Layer 2 of a small transformer language model trained on English Wikipedia (8 layers, counted from 0, width 128). Numbers have three digits each and are written without spaces.
A neuron's activation on a vector x is SiLU(gate . x + bias) times (in . x + bias), where the dot is the dot product.

Input weights of the MLP neurons that the questions are about. A number n stands for (n - 500) times 0.0008.
n0 gate (bias -0.091): 519397329549676539321366511486563609496602504643304377416688468536633627525379390519344643335731534565842563444441175375459539600561757508677328500534504661455452595534626467536674481349477518732764474460564583673481537500355496597572724390577678690496348648376554443281648262343534271522619586435585432437474693464648399685529628397248533762471393381561438493587322323564524515434504
n3 gate (bias -0.091): 601600349725595549407401515414673437444783564548604516267706529631658430308565370394477359608392055543726446407318202444364399320452608421466496355492524475839683425437627405619369488516350556564558593660321484620473492469675332558611772425412370589308271492621439522769248484527504331636335721532450571627481473436682566627328477588413538388371466546611528422469700520594541535622525
n12 gate (bias -0.101): 512438461504724529384314556883472675466444462451582492395595538367711472373417418464429464663539480532430579618678557462436492288463516809539347631397700504641432444564415496561305299532270733627366378566575287602351355461521369741686639540484464587516762590448591301629484440550573394925336662508473264394441731519716476606465290675553341489589348307306574421652484293639454663566452
n35 gate (bias 0.019): 209481492620401593419476644545465359496547338508523397729541515493512337270581306287627355466341273571508554643541536511773621504544412551557484199469582115515351512582639443489293420453405425746535427592220567508392715280462594512567698536618401694436524519375557563469299355584643239432493469540385575500673612579445306408795543439508359449390393353440653593767596707504364414359236
n45 gate (bias -0.057): 239483389637471405570606494536327500662497490514275532558542497535224633688675349575646449584713524446584557480465479670513661742582638316454430537460365489327554429497263513381484691419374429427387443569416531303410593563378550503606574524484626373486497390601479560304398439379442576817642356261612537517719563545531560463437594556497569519536540560668371490331662534338606386477504
n50 gate (bias -0.035): 453425412509597639549456518546340357381116298544645731577445388418223538394480667562218881555924476394348491689451495577210465622340388630495619657410490560674621356543553491072486804386524592495203557542581212383307373636617476500355614423220918528539558519242323478509750467468519580495340221732579730650313589706242599636463471477718974513477458439670692459691495510495390709551536
n58 gate (bias 0.026): 454604551481521432616341371563343257413836425590472717497509377491555330347419512500377488524586615604526398454645601571407381510481618569716672220500434555488470516541449430631509478603582326423414506698500538423604436537583609670639667468579513460392541549550439397310660566421535414557494491554589538417525552569453469297521307564604479618670491377510580358619463494519385341433466
n67 gate (bias 0.011): 602407465665438529656637235572785409671364321598496383592348366489607590496722376620535215526476666484672680539451407492382726593682621444496252524378536255523378668556569523515820781579259489235563453372232572431516453453318496692452524680330472469395448359496414672348444536701504453611485551448566552406547317720504543570566476403444442188354217527649406383432687634563429468446690
n77 gate (bias -0.062): 705664419478641372590279438573486663632438626511382580595583531396436669870410535727432674510464540533268306309519493465655526712341241632645462471431442416500750478325360595621413403351137420392680493493493493519514614597667504658334536647379427518589621400398425497421504627475548596507625468423408780546407382563568561396372504426599458631359511392533579466238450442558450594610342
n89 gate (bias -0.229): 321418557675476257448619536637616462564698705453689456555348311704526322387743402483537425500363236614440583525556368384442756560568496508553792596587941609521358411391419443556315397408263536646570293455388365701525726570679391343407641204357386479521255574504608326525652437455644484484440297385209529236512591171598612381406633365568533616284541339564470512433249383508518609398273
n90 gate (bias -0.142): 590723640463440526813517609683802541548471373615711557792607145646509262568676625300676512496574612350581635521646529401335423445331496596585556583364575435492610437521542612524365309624333580436561614415590300640447435508911570684450471634520613677517387773612615379618342716512492443644480369605516737573577651464643508700545438605706520653717423455475628398309390265608261483504878
n98 gate (bias 0.059): 519423594556231613601561447475648324471598507589364381375381447364306422377620606447433530321682575474434567519648565725552399354405450462295648354571410437707428500398378562475511577747606504689333592588481455431496474578716522541580597477438379511523481740601446362714526688540659677279457634409607568814390257468591783518265358515489635681460800430694442486571474519717409668569362
n112 gate (bias 0.001): 425414519808465620500447470420610377736472305565500684480721246515467775424570306472339619527453500496455237370525496489492323301455500504601785448551548670328538400372548184303641353663604244762288633372500292646586434520390520469617496456450576532654536899512340324394592492693733641488584543552551504500375438652556315516368658624572384548685589398488664685564324611409391488419487
n122 gate (bias -0.009): 496264512747590202487650782674575373249623431513525460555403571560426500861544377725612504802475534496705417441526560781672635375676483530488478593361610624696603628360384672669581691327466346391396358607399419526421637296532551350496395585364534249323415604530430329454432597434479504864157366663690420517488384771630471525628454409607644320205566583577448520563533521348562445414234
n126 gate (bias 0.008): 549283598575577465531523603529455338532330529365533365576511394640473459533422643595211556511277342625306478690262466486575562369534600485331414489215406508433624587345527496557778573395234710272437437599496515300266433489592523507523519664489379466450584426526792358526420481551233493464554560328548662570618359341788403478382275394439584371511445638534271564583555462794393736559451
n135 gate (bias -0.168): 534508224491328433840588524566581500612583442518466514474504390611326483550446311535623272463530573348589543372424654590642768588649478657327446681277370464530418487379399366459517558522539512753581176677423400655313504156205689731452440461656478436222421534530656683203561613668732568768479384377682725623296615488774663402534663605653349240651656607364562529820746440539486672525509
n143 gate (bias -0.038): 478562482563358430721508454219482332432349396565471575715417511640523674226422431511522362479700335511415226570686549489369438366393504598394516702504203492633373372477523275675399469560629536623470459591414383500530456607532590430705571492471802296485489423586550380577677556551659563504618455329239286404636426826462533541544567412470631559511416445184589660564471631410571545668256
n175 gate (bias -0.233): 244623638618418504486448545516744547591486311399606425459506433565668477591542678558430503552590605387594430658588256345419412337414541357427567581635612482513568302449665421500370510453517529490430403490685428687460457393514436584514423394844619524493572513436420516673435680533671607467474564624792419453350520393484591700401487553294579525405447436583584246476370459571390500665228
n193 gate (bias 0.015): 504286401453571583394448397493457489650254549246564573430183531552428536535621553511364525389579678504631525727617570445464308530411511555454348606623427511288566478606504496608531564249496360346514572539514357493270235475496671605445446647543566532533253314292523548367566463617544604549622273574432460676253371294510507350543362433408656503390454187648523303358346525405496395631342
n199 gate (bias -0.120): 463669484349416457415651434306516381480570500475181379521792357618312345702530588558541258433642619342428329414321446578451457669395643774793620430709657466488531396281291584637330360500425393458317549227639537378427504362452508586496549488532537476395400415624207461504558339480579658400618223709173504451605545752465484439492676492742788447596633431554784617673447586422388722484639
n200 gate (bias 0.032): 617713504328328358653556538415329644496481330455475718444461448394393489415401514426533651437624419243352478617500654630651351443485210489547373611529267600460574507385309650461415636511604496322617544550346511274336627471646574558388555776626682573752578678611523469594608740539433326486486771433352544685656598645531478377410408676332478691661514562489500640515543467714500408421340
n236 gate (bias -0.120): 712195456480667653602396488370621451469517137475480651533622515429428833595738768372617439813362217467530504370398667398590411437521475620496329578337570509674600364619850317578650218598388673462504508452638430420504569670412831451645500454512541390521430476648398604314583459536645524722461602591371397662351399688469610524396504552716520496636376816450572290582617475697310459520527
n275 gate (bias -0.094): 226524536496516290517584508492845632461579258555629491658618547583398427484585568434581479229516475533266427496299559637344270348559651537391521582693529599500544483566575772425152530282463690530467594299480774610191472313465430463621598425162529659487512650549560127455641748560387492656370594734391389492577468571289606666468635315300384553528416463693470488554310537512327648368352
n287 gate (bias -0.132): 629680552477690552357395745551795477485388423614252298461416558500583792533635496558470508442477523361618595644413570577706548445590535573530520286378527156334211288377761585401574653623546500425360432653610500747530688311643397496593614577414307500735616609492587619413504588414589462511540595457399454342380556243675679598736542582504384500489545712356591464646368504603560382280533
n302 gate (bias 0.048): 463419379426423547668796590528508629528462436193757395387671316389685619800603731471414438674578496378603512323616555437554633189652492513358587425368513461414465513654741464448480393537450512346348488338298730572480565533633139290298343374273408352432513615625410441623521342589206508524369331433708192717373529480539570668423707313395476411387508451880461737442602459583561546605450
n312 gate (bias -0.103): 318504475374555595279438249341539400396434450688654468403492393371617259609640475794414796388487430575302526543423234492648302558282549491640677622747662464500727561605788779562333397644407651630578453487660513357560119367342578388712630302555689370727756474653568451573544504704575539445767176677594386843466234479610448500700448479549568678708560431513469442496521383696404543385704
n0 in (bias -0.032): 642406448652597463533373581534482575384486201511367327594651591493711493448600382586609482340511582536434493341352511452550356405300668486538459300379446537324451471722536396589689599579507623779348444333645727372377454475378703578507386565737543769577338676504426348489737321455580616580514465431451210662539542432633309584448436507428622566497434578540669503443363468546391290493473
n3 in (bias -0.103): 530770339650507473621561600612425485431572300453689392485554742449512493289433566416496379511537062653481451635386554583297203392658770561518410349286481524571524538496381445633467271534592794399507388500444294539429470489294406642676699454474557414681534604538500400671291538482489396727431433439593322474511504373574466519489331415588522514610286660623535561417745345696548609342496
n12 in (bias -0.032): 616357439832472548660474283339632621588281339491611474593344618384561579134665300475562404392599584572569372434708398388608426316555560559198600517496601609686558610521449695552416190308580271629637583275488601688603323661473462695508616246418344483637124413701327401488500542573568611277380521496611362570500352732504517500230733512674773469561475463619578313483636396575337471378450
n35 in (bias -0.021): 492441426313613479438410492254780276546637438570692483343362549576608528315475418331413448458476772387335330520707386542444603713557206556379433500691765261374576468681533298233477488604451439409516642633369403475263410390752460619520257553394500504569589575556562523449677464586703162558534571358433717547606764339582456626567552406743282585640496516598302614488425296532487680340530
n45 in (bias 0.018): 615500207568458552526537469531493579576326569448436527329365497397313575653324289366450565397479435802619742618418617414770761611463581565641369745593417624340688435533489514586632645558412531474357397609471464278475379660396583600632747540408587482448646301489329588493496471465423365528676300511397384408557486576614776496479748532438507510458482343456314589268479370518470371511535
n50 in (bias -0.014): 405598339492739790314593582604348800584471448556602403315428449536457430729353585534352629369587463184414339537228551397272526752504202651402543554504513422262805538738525189361476594396454528260360574427297408338623352521869388496411546622581626744730580328350547504537462454528403484548416773610263496410398434516484645492529297488707423485508435377581530726600492425521596737618690
n58 in (bias 0.115): 340532320406420543714210578476651649274421480215772426721365516666500717488667383438357409480324496809491471140521605378484397301588378654254423496669434435541535492496315384256758368591609599496598582439582492750313577398390442598550677688653233418226479394306568445451442392223500577692532426286464496594321500765415672447338302403622428538536423382559462390612553558562561582629581
n67 in (bias 0.005): 496575552599425516651309591507258677180353511476496362372596406467520530482341597442455473548614508519651652866500547624722413268461469380560720558443535580576459496431457429478338599469671518476462443406458485579356417614799649344484546395767539565614484231435508388424318384388516424299720569632579381511334617364697252432616500433383507685616770287465341566454326404558617481665170
n77 in (bias -0.070): 682728517609610266248457331385472725554489588496396597436622294443701510751613582511326546463497602528351409217518443352507602565417450440452551225433532600556672546337489685601358482324496483431605702441539326572622490590444496755382367504455358385565518372472413537410479578541361542664382448336431511434355403284609559372376321362511366317363452441550533406323517468518496584356577
n89 in (bias 0.055): 548484852615504326608321575519626492316673335767672529528443481416554464285467500701465655302567348464504654480765581686512087570557622448457666404405484583496441665604581465523788668648702519463646504679508496475669653358560703496447401326523420559524661587604418489429689576516605453438687548366891504496323771194519504370765432593427438518512484311504475462460429568448383317659357
n90 in (bias 0.104): 442406540625516522465577421339351354480475436642311549365480484636439711472491333479611354460405504517500413405283577711392630667602534538639422216766374627694385530303419358803544913458741287642492483570500774509479800331308725595386438517422272326474475558592565697117487471378534414330352371419434273323615751556398542467660592373351439314451549417479487790559471504303513417378245
n98 in (bias -0.221): 601607507378729712387575630581340658493447564250452307333520556577453483585558394539670602497483528539402486238310489470539536518579637571218203718707408360549474422581443572466429449359671629652528420500668283381385587396511219577611574471648525325622639500563402553486461468257471538497591626496445443556452483632322493632631511373425531572483531476722329436500497447511467447833588
n112 in (bias 0.036): 401442461368500673523613311550526437464407675195445449332468667489488562429500504336529345426610489489542463408496327539452588815598617537446257337581496461533347515678515561479415523318493678420599606504673556523562489726354430826568268365496190434243440442648561416664590348410399584687628629508609593606402431301548706591634504449598644747410587632376531588470587615600718703352460
n122 in (bias -0.116): 529634654400584403526383248510511525247336576545440652478618565497380404476306412515368424548721395449507400450399566545590302581449577504546504500687464451525646333268430623493399433363496573604429607525410595108454394411492594457639443555690544432294339525421616435454311417528566479472610425694624804600528578414385360464525320570449475557626384632096463767692518554323572435630394
n126 in (bias -0.039): 386300658415432319627590538472650396653347650367642680511656322638584485386527648474401289836632596608481566617515583666268473401285345649518546426331537535639571590530556349468425477644444479473467591822463470318558416547559227555309544515529646625194358726485554399595634526511091544583429533643591418515656402543514526580478515475365489490590518500395680577481638382559543382594637
n135 in (bias 0.011): 687435521599450400577504256315380574323191521572475204452500510539626551731534547627613459437522374709439566647439368567478554640538428392301485467596519570544465604723549457637319603293384422344573599128430578417631489613465341474451364354540437427519388351570420713500381656439283398310521617526489659587395547493545639358514761511391396510410800566459309532708406544655613338399496
n143 in (bias 0.007): 375468507554434362496617324265589550462543500640366439319372703593478379531537458493670324603585619369485546557601365527550578515449328344570609446586587538330588409507463420397510485619635493696493731781400525430720468443393572568431457693549460282654664468702392388351464579308496557423730486631310540160687638352490554387613475430529426540629567472215574613464489518626564755626312
n175 in (bias 0.089): 576406722496519413199251230551794481416723449480481460473511662697278553463468534373609416289406798589465587515354321685367591316208434450638210450603400352703508354569442456489342445290361445563594647571428589207492444681675340443454470403381500519422380526569551565282296569556361387415463633519519339500605436434382545624537641601531273482597530428512465511565676351592568534348662
n193 in (bias 0.054): 518491382467445491451673531320650363568359511546509525428469436443614421534580619551383328355471687428638368544509488398506672527330485590509333500598294565388421533437630532432371463345548374518435456500509473579468281477360450494473331759465518409442332456381565559354662449558337529537580485711439584438327339640561405547581562398485654398569520388524414616330442482467569592462536
n199 in (bias 0.044): 550504552539745489366515452220315594379471635430493663591721307507526625382504458605329723541771385358403568607470368541371418618342404620486706331661482477472596587261306584524441363597474379507504532493550478459685567589738557500394625489560591532493442603226448531528377424398423833444438325642270735443436316559352436514563299461500563460479620493288649421623472529507549425416684
n200 in (bias 0.004): 646691515591430599554605834573472432481568366688430727480301380359628271492649477612433404466618472532492465504554484371854389549293541432274488747472316746300542520564605597409799488464464561492543531555611576561386633445598615737710452815617785449512629590608669511508645284508504543627569741310461528421680751691522369371375238714460547448527395232516323485592527516548550583616452
n236 in (bias 0.105): 513521660697405544333341512667592788374530553474467116624703512569535483520478455440400377327667301577701667810421298564281535552496604347455575365601581562467406700326646504621561783390466557787638479492387428517321350579428285370526408243661530836457530579348452704558253275459166417426302315762716449529608683257536361537699555541341562543455211433547474456305475361589438445603422
n275 in (bias -0.065): 398601722559304278467263344712555385561440428654709675703496344470819629242688462389555634319520342592492547657463496665307569480424343504485664457516357467465496600635504738636473370698340413545273527531610524678738527298563488582668445556566420555383456807512602556605377448604560422561621359752616235356597535515721351461500398646252358668320469469568337556456578488488280342481573
n287 in (bias 0.128): 453504592311461603775581515431574365382460435614364575436318425803340524477356380408613603417751528048598598669582431568318746492666395328593327607425393181484563364599315365337454728571384409582367570523374444480512496777703729661363402344512600520455364352425533844504336460716380426462473559637492611574535512246408630539585468403576461471546697437427590583603426381583642579407690
n302 in (bias 0.092): 581472229324662632724435747636364415541518432318295358525425560470606595541537752322420436534675528386664511219533522348574533435471692389507382585609464485336526347695522359267578602525665595533398573590363464449350437535583295672346493611403486349511464594567361580542436528452349427401710742385604536528677493490437602528441408500622462356469531416806420581386472496624373585576458
n312 in (bias 0.017): 484601385488408500742552601549512449466671725423484287416583537515611637550443527691562646534570211456320484500414601515504656411573577588388484532480206165516323153289568400319588549441492435451453480701421532727465562601352342343356449660508452339423580418393688485438488536427300555527466771484349639414391605705389563356500875388283573658358705520383320707313601405342729413639237

Each question shows a token from some text and the vector x that enters the MLP there. A number n stands for (n - 500) times 0.0057.

"m": 407527517506703699649619703418613540592422516553582379279655390568498345603276513398571403458305479447428506484692591461442711555451606464483527561588371300468420453684513647457518555623606537471543649511449492376505720456445476540517635507581492444458345453489693712533483472497308519389397503603528410545613599423386364403615485504512437473548414397411455524414477337473532412543645
Which neuron lights up most? n90

" his": 413542502597522700305396393749538432534593458436555521514511592438631585594412644456372487478527718448410546504490584596572573475293644431468705480613475584473611669552485526373486510536324563481623590535487306501489422522491261373490377509475468553371444594560269731513503579469267567542466447439479418473536483623411624351606375571314542463525514561497568511426529399459309503496296
Which three neurons fire most, strongest first? n302, n175, n287

" than": 629634520607680442343410525526453440427359574422520428330627449490475414299190401373440696500488610465686438594612552433436446617520616551546476316546401497554636359496350515592510498579376584411559520424539500487433582607360498486509480535422583500439497638474515552549487537399594389346513492519458709412356467726492458544541497465596509425513540630595506508556595532459349491533281
The most active neuron and its activation: n199, at about 0.34

" he": 382599490582430561492445480574649461538743474511630396610469497468592486626465657514452631510513680460614507593369501434491536398538723452396535547657369567563437526580480443383418479414459522410555428428503385381503553535464284507418474530487540657516509478436464730481563579525427415626433467506587510471651410619504524384470302434267593371518471601404398428280427478516557566583278
The most active neuron and its activation: n175, at about 0.49

"f": 486554568535534698497576550459501465414454631581316435541536465679264580466494557529567527338361494484556519612804472398436667551647659536460432684774473511589397601531421547378431380681743518493576557615444548300623684418420407696574533540486434317504424521704650742467392469566355501496453535560547463507520473452478529512435275590382534403611632498625523391543538530406572462514515
Which neuron lights up most? n98

" In": 572606502543457540533361405479531509525554509550744556489585556419338484530492453567552485429601479258524505441560411520580605345537590445669535560657413537533619448515493491590499304538464525459509596487554422432586567472595616656467368572327520365454511591464587469285387524408348357548523397446446573455733453599494475450450465416398643341394653563548651366497459339289443426391354
Which neuron lights up most? n90

" were": 468454505550616407519339488534610451577507486415449431564531514473470549473526688317440631369537496453425450508364324366431515643513688598565666536426432418592588388740691405555349313519537471469628547377505347501485634497308513449674383515515634509557503520426439709471382534440445539541576640506457443407429496703502578473520413453263579350606448656519325609379445375494385514409367
Which three neurons fire most, strongest first? n236, n275, n175

"ic": 417436514399590562535565547637546328579455546506581425478616393499453367418566596424435460574676591719357446486672466582411509347661486457346484503730398561556412531582600739600441446537379530683427574491493494625491427527517456575522596511333502475437488484450505603581481446509512442489389683484397352342706359416480455328524340681490598406425303493567569434348401538466462445417358
The two highest activations, in order: n275, n12

" in": 562532584597587688398499438568513477438626463471749511462586645483421479488483527457433416514581459169574613514569452561516277379464633479562566506774515445539749543473424409552552413505481571496493656493441497656622484531415528649510475499491594503633534449486399589419506492500407421500556455618401505386480336707532490406453459536307562374418542700489492328529496334334351500347368
Which three neurons fire most, strongest first? n3, n199, n236

" win": 488443445495406527373420525472473442383410618506537335465451464506609439357452523433518260383632554401490485510532333417455415414447540438525543399646380640561533717430403466482538380488504482514546863428668529219587492347474651460485433554520470563472428571492454422434568521488488686527476616548409690513440285479547387510527583393141486239419511635523532381520424294458481566482465
Which neuron lights up most? n193

" any": 428505542695544601434505516382439400533522469407591468432571410405539413397357563444443408485502724604617566483462393418562474377403262430624666445647427602498430482401450655334491581644674586388609437381529504305516420579446501433631377508520433465440601575572541409496387518409471457519505558647538591511535408748458601494517599500484471506457505657408407585357587566422417615359218
The most active neuron and its activation: n287, at about 0.4

"ig": 426414551394453422342715658561565473507463586640480611327495326642357259504583488575522526518588571560587481539629511563438611578559573456468491384675481494566618587511566465623565319420565453559581588537386474355696780584384390478439551529520507450528459482555630579510495525439470576591621426599516488234626383525402330406482366619285469453575751459454639404600436455417649533399488
Which neuron lights up most? n199

" played": 551465466529492316284351559468599595457564415405333418460495622544497582424437548378492336548752698462408293441515376508463463707518732493651782486624393495512632650442350472496444389448435592445501518460520496476589450367475522574498369515556499527573411502387386673605460551525467509408522592509421735467502377520532462384489615400251606352419538589582401589552496348437300492430366
The two highest activations, in order: n199, n77

" by": 671412459485591501462469595740634459428506441455652606544492496433634491495425543311539468747540567336377543593411610485487530438560705489497583473648482493492592629553447513613540538565561548397592528427508386533651484550403431411531416521474459460491473485490434535530235432472610418505612579546407600483328434647569558396483513474327536488636582689545288440500551297326331430552262
Which neuron lights up most? n67

"ress": 394483326429563661385579454352587565540504514637740455406449416474368327549347448394549622501540577567564471542506375414446626535402411531385611610617403475511496639498455495654442488764494498556610637601416393608509532559301364432447480570451454586500482576337599788449448423560633533560554485491447635406637434386611382449455443496609522349642364504423326278553469512472472533441264
Which three neurons fire most, strongest first? n35, n193, n302

" nearby": 536456487486585652373530495387535556589419456553631468375464368474414448500390340357472501727581489534494409465476564464477675581446644409475638581503455600554551598507570564380558369583576461435548547549454522665545547619423679502599416689487459599415612520441552645522571512615466519606370424458453558553482602514616401501569253527572669316628566596432336484433517456435277558445192
Which neuron lights up most? n175

" an": 511519629637463604553416472562500312656599373450553600357482396368522546470393583459442341634417582584470569589505519558482567535507470378369672520571387644455536381426443623345443554601452516386667445341646322581568456552456417544572462281485448576527549576430493648483540523524486435672485561519337544460693489575367512527445395474338415366461491652453515597537539447402515609357313
Which three neurons fire most, strongest first? n0, n200, n275

" the": 468607510517523749484318450540433398646547441487621531450576524562562490619405512503516527512408533522554490548409675595588614660414591341481562425494545530501608519483435549267497480607530515471572515459603442321518526588486519350622436454436450520471442525512501707586584494558414531580528425456177471455529502582328534435486427616325538549578563590634483488409450522343280526413167
Which neuron lights up most? n45

" each": 526482415650544487406201618534502368588537465531767512472494481380460450445453565425415613514356649468535517522453519485575681552545411434695553465519349555556274453528383593448423569505450644584489548424537333275523535641265591561646487641516403583384531510524667549493593533478369473415587487508384496377363575643460549570540440641440470517548553623507459605434498519411449577324244
Which neuron lights up most? n199

" gam": 478460393384537425507584538418494513520519445450510464519448384524456462382354607368502430367479445512600537395536411527579478538583467427502735485577343453680429525579321435599490404329475413533366671456459447324483401449501544491542486610502353337579469432492503764525722406512610524569484581580442557328641476406430235374500556292239516279450567562408434304441453428555593366584434
Which three neurons fire most, strongest first? n193, n143, n50

"==P": 468518524585466664686454511768436574486448483432452448516472423482332558609428547490521429550551528446562462603456455579469642816521361351495600544408443582506571436521363630407482286414426501514450675668382476456578478514486621474555306494508525442582530289696390630473331457497436341655332503385388710511483562527489585291549466618566627467442519580550578510352390559490646589440424
The most active neuron and its activation: n45, at about 1.2

" High": 449567443494407558519476503267386536396552546694703529497454441560418546577503391387538467691527652615369474462535364509618490452611555398474670540535456599491447464493502489472489222512515575417507751491476478471498522495438422541533481467513372482247639642515566462492564498439466465577444549680505472386580382491371481534573372504599557224633497664610422544435439419326536546322306
Which three neurons fire most, strongest first? n58, n0, n122

" S": 455488512629363370618625470427480479473462540429666562426407512572292578429357626472628331374419567494380475422503584535631526603375522523562561698473378464486491642572349612565460584505422510429660606484561557251549535565408474500508483386455409483415586432647546699331390472510567258592608476498600540476513567516653324513426360540409523502502574288545642566575593493309580362421445
Which neuron lights up most? n45

"ided": 540521579624590470538373558497601482576370601643611563573299318521621354349547393639441649429555529649530405501611410383583494565447729248415642576473451416561614513490521623547434480588416575377602606420478473548577578496553477547625392497595608625746513410452465520405500469407521405463463605496433429439460355598472391478646666470382497412339504644515608485479510289478395513400410
Which neuron lights up most? n89

"ged": 579534554390691513397648575236557377608404510430536274333546344544638585566301449671477584541549598627438450594564373432583599604518708405322668466584393464475580571444575577585467412652508653347598603447461457579437691358578435486469341579496526383676636296456541651444439478493472502507435575550536383519529339655403436438624558587449569486421447535534651417519439254491444471407470
Which neuron lights up most? n312

"ude": 503511570445640616574283624409564429489529651497542552531550438437552409485211309505697599518471603675523457442472697466402513542469672424459618642634401642307470513594355592660510511469588582437552676462444613631465648573535541436481521424525478518456533510518377552429411383424700548481363629545468585459565455394582242595551430558352486556430251498460544298564466382477461571410295
Which neuron lights up most? n0

" E": 325559593562432512572452385421407485600682533637591515502485524582310599532467626520710535463461474426628514496492462530324497461428439467498459600520269473480529480605368483428449399486636582472450511437594505353430607474464424607545475407462313399502469481460603468489459510500440313489378479444583507348485370589543224501392216571503526468483506386426596564594579520342536368430426
The most active neuron and its activation: n58, at about 0.24

"en": 601583539498637458597404600212410498603519551551648464344523425525556362726515354410446659574413557502337421614694610501469547611466630475454622523571478505633520576633472561656619507581804641378570380676579566449472547495381466460424489528498428510668543549494636458453505450511524412566403646679431513540613328529488455397502461647420528502346306597662699394548413563502533360376405
Which neuron lights up most? n200

" now": 535368604526575631538402478565421564599456533456643599430568468441418608556457610384471600523620645426395590537415609320574575508642695485529683565413457449539557623492542444421506328617495515516594620524655469591474528497249663505530537623531590582426532413534457532464364560364346497493538427488460478463418605679759417474486451381626559341662564806529480455525480564559602529470376
Which neuron lights up most? n175

" open": 514498530389421640511340671431509461335493521578758606457394342608418496478409404415512394536540636634519623487537473523618509556484671495463784582594348645556378535353489510427442417638428590498524459592492590446369584565550723416484444618523557410437451383483470493397567508440562390465438460593334598482489287593508504457544441474668558316499426641557533463565460388459449496352270
The two highest activations, in order: n58, n122

"In": 718588470569449627558367466618501552474527535492727573506536517421389458539384520593571536412598402226617463463496545572547668591530547454617396508576374577526545447445460539585410370466427489445518616468446423462481582490481531594511392483364593460509440584471443470202360564372358349505501481454363597462744411566496588491510295513371639383400661589426514424506474439329500439531347
The two highest activations, in order: n122, n77

" Ryan": 543564416494521600467492588387450512488650489556610457394421561462510542654617377338501545552361630518244462384236462474517430291399648357642655583651492451528371732705323592447480457441549499434495703453476471468480635518503571507441483476454400522258673679492613554562550394542585472628425609391517560408534336509455401490514435610335557370555471444409368415522448383486401406584281
Which neuron lights up most? n287

" at": 506563626465588498426598552707420472466566511464558474298414431684518486522363454404389349706389488253494464488546511490548506448610549349398553337565393512538783570498534338529517483552508588451618576481542379605714523494388588553589464557545649453406514415443453540463550385435571424503512427542381566521482326605529430441529285430396524336658534613457502423454490419376373466358384
The most active neuron and its activation: n122, at about 0.19

" after": 602506560611559710357505727677526388455473473492628631531425425536371377431382543490454475598426522383522613625490515504444460526348649478639498622652415388562547559502519564523575468609378543416514439443576456357675549465366439504485466510393592567441610483507551336466469484458503409486469622519437598498385450694516512490548352299427603363524468694329403386432541363324446433558199
Which neuron lights up most? n122

"ll": 410487535493545414577208579438453481471539377597781474318455373455384308609476418412558590464472474482481687485611482347415699231451479640424590491568425632507435652482349718491467408634695510508484670441568476560518512443470368577435451434437495554515499554492520765468664297404597507511549672532656242524567454472525433352493354519333613448512330611505548421525559535490455567449382
The most active neuron and its activation: n12, at about 0.47

" Un": 415421552510437381548517395403327729550445589555670461509504429472248533469366462519500357348475618491600632597533497491556458488414552444532667533416466384535444499470534529457448309556658505477435496568602582357459507641615416547539534462387500293430522619630595806297399618382387586587550540566484714346567506642401521458460436596355442486425515482389509477581507645363590578554276
Which three neurons fire most, strongest first? n143, n0, n3

" hosted": 530379548400416418482472684412499565436484459501501547415401438492456605460480464365411406554672511448551367430539487417476492567530721573589862582548307520558621674542405483470387330478539580445510492389539461470574441520428620603485339614527511522607502519386622569566552452394422465424443521578347643559627383393628522338487591374428595304467579642622562471442477291448300468385322
Which three neurons fire most, strongest first? n199, n193, n175

"um": 587588554518582598502500552389426562612424499472753569441452378448420195638503507660631593437419505691401464477593540437488677377412384575404595459639403538533534449725454569540607546497625561507403591653444519456563508457335333455436491431398498337617531421613547665523671402494472356549610578513602577364609450382488340496564570510449523491596432429769497364427520707473624564444442
The most active neuron and its activation: n302, at about 0.36

"ps": 322544553585773322601746622239455448514512490579581433470551419358450458521364438431461587616416538554441385581617364348645697675479476406334604543661446545590475427543457472583427462539481462483499622543537419688620470483427550571555476536535439630501426534477442570609564338664686415323468545523382418403488388503508408485550471687416450530574387471420578480343487540502643430355372
The most active neuron and its activation: n35, at about 0.52

" 5": 373350368592522484534314621657544483607483613348590440517511374529498418439413391613540566479431534327513480524374470556476517470514734297415451508663521426532583571599510499648435465552565472472651545576458573476499548489473730451555406229644375351359551576582572337462590694453586499520482525496649505345541443532422385456488400621276523317446638586524479597416560475527426701448457
The two highest activations, in order: n50, n275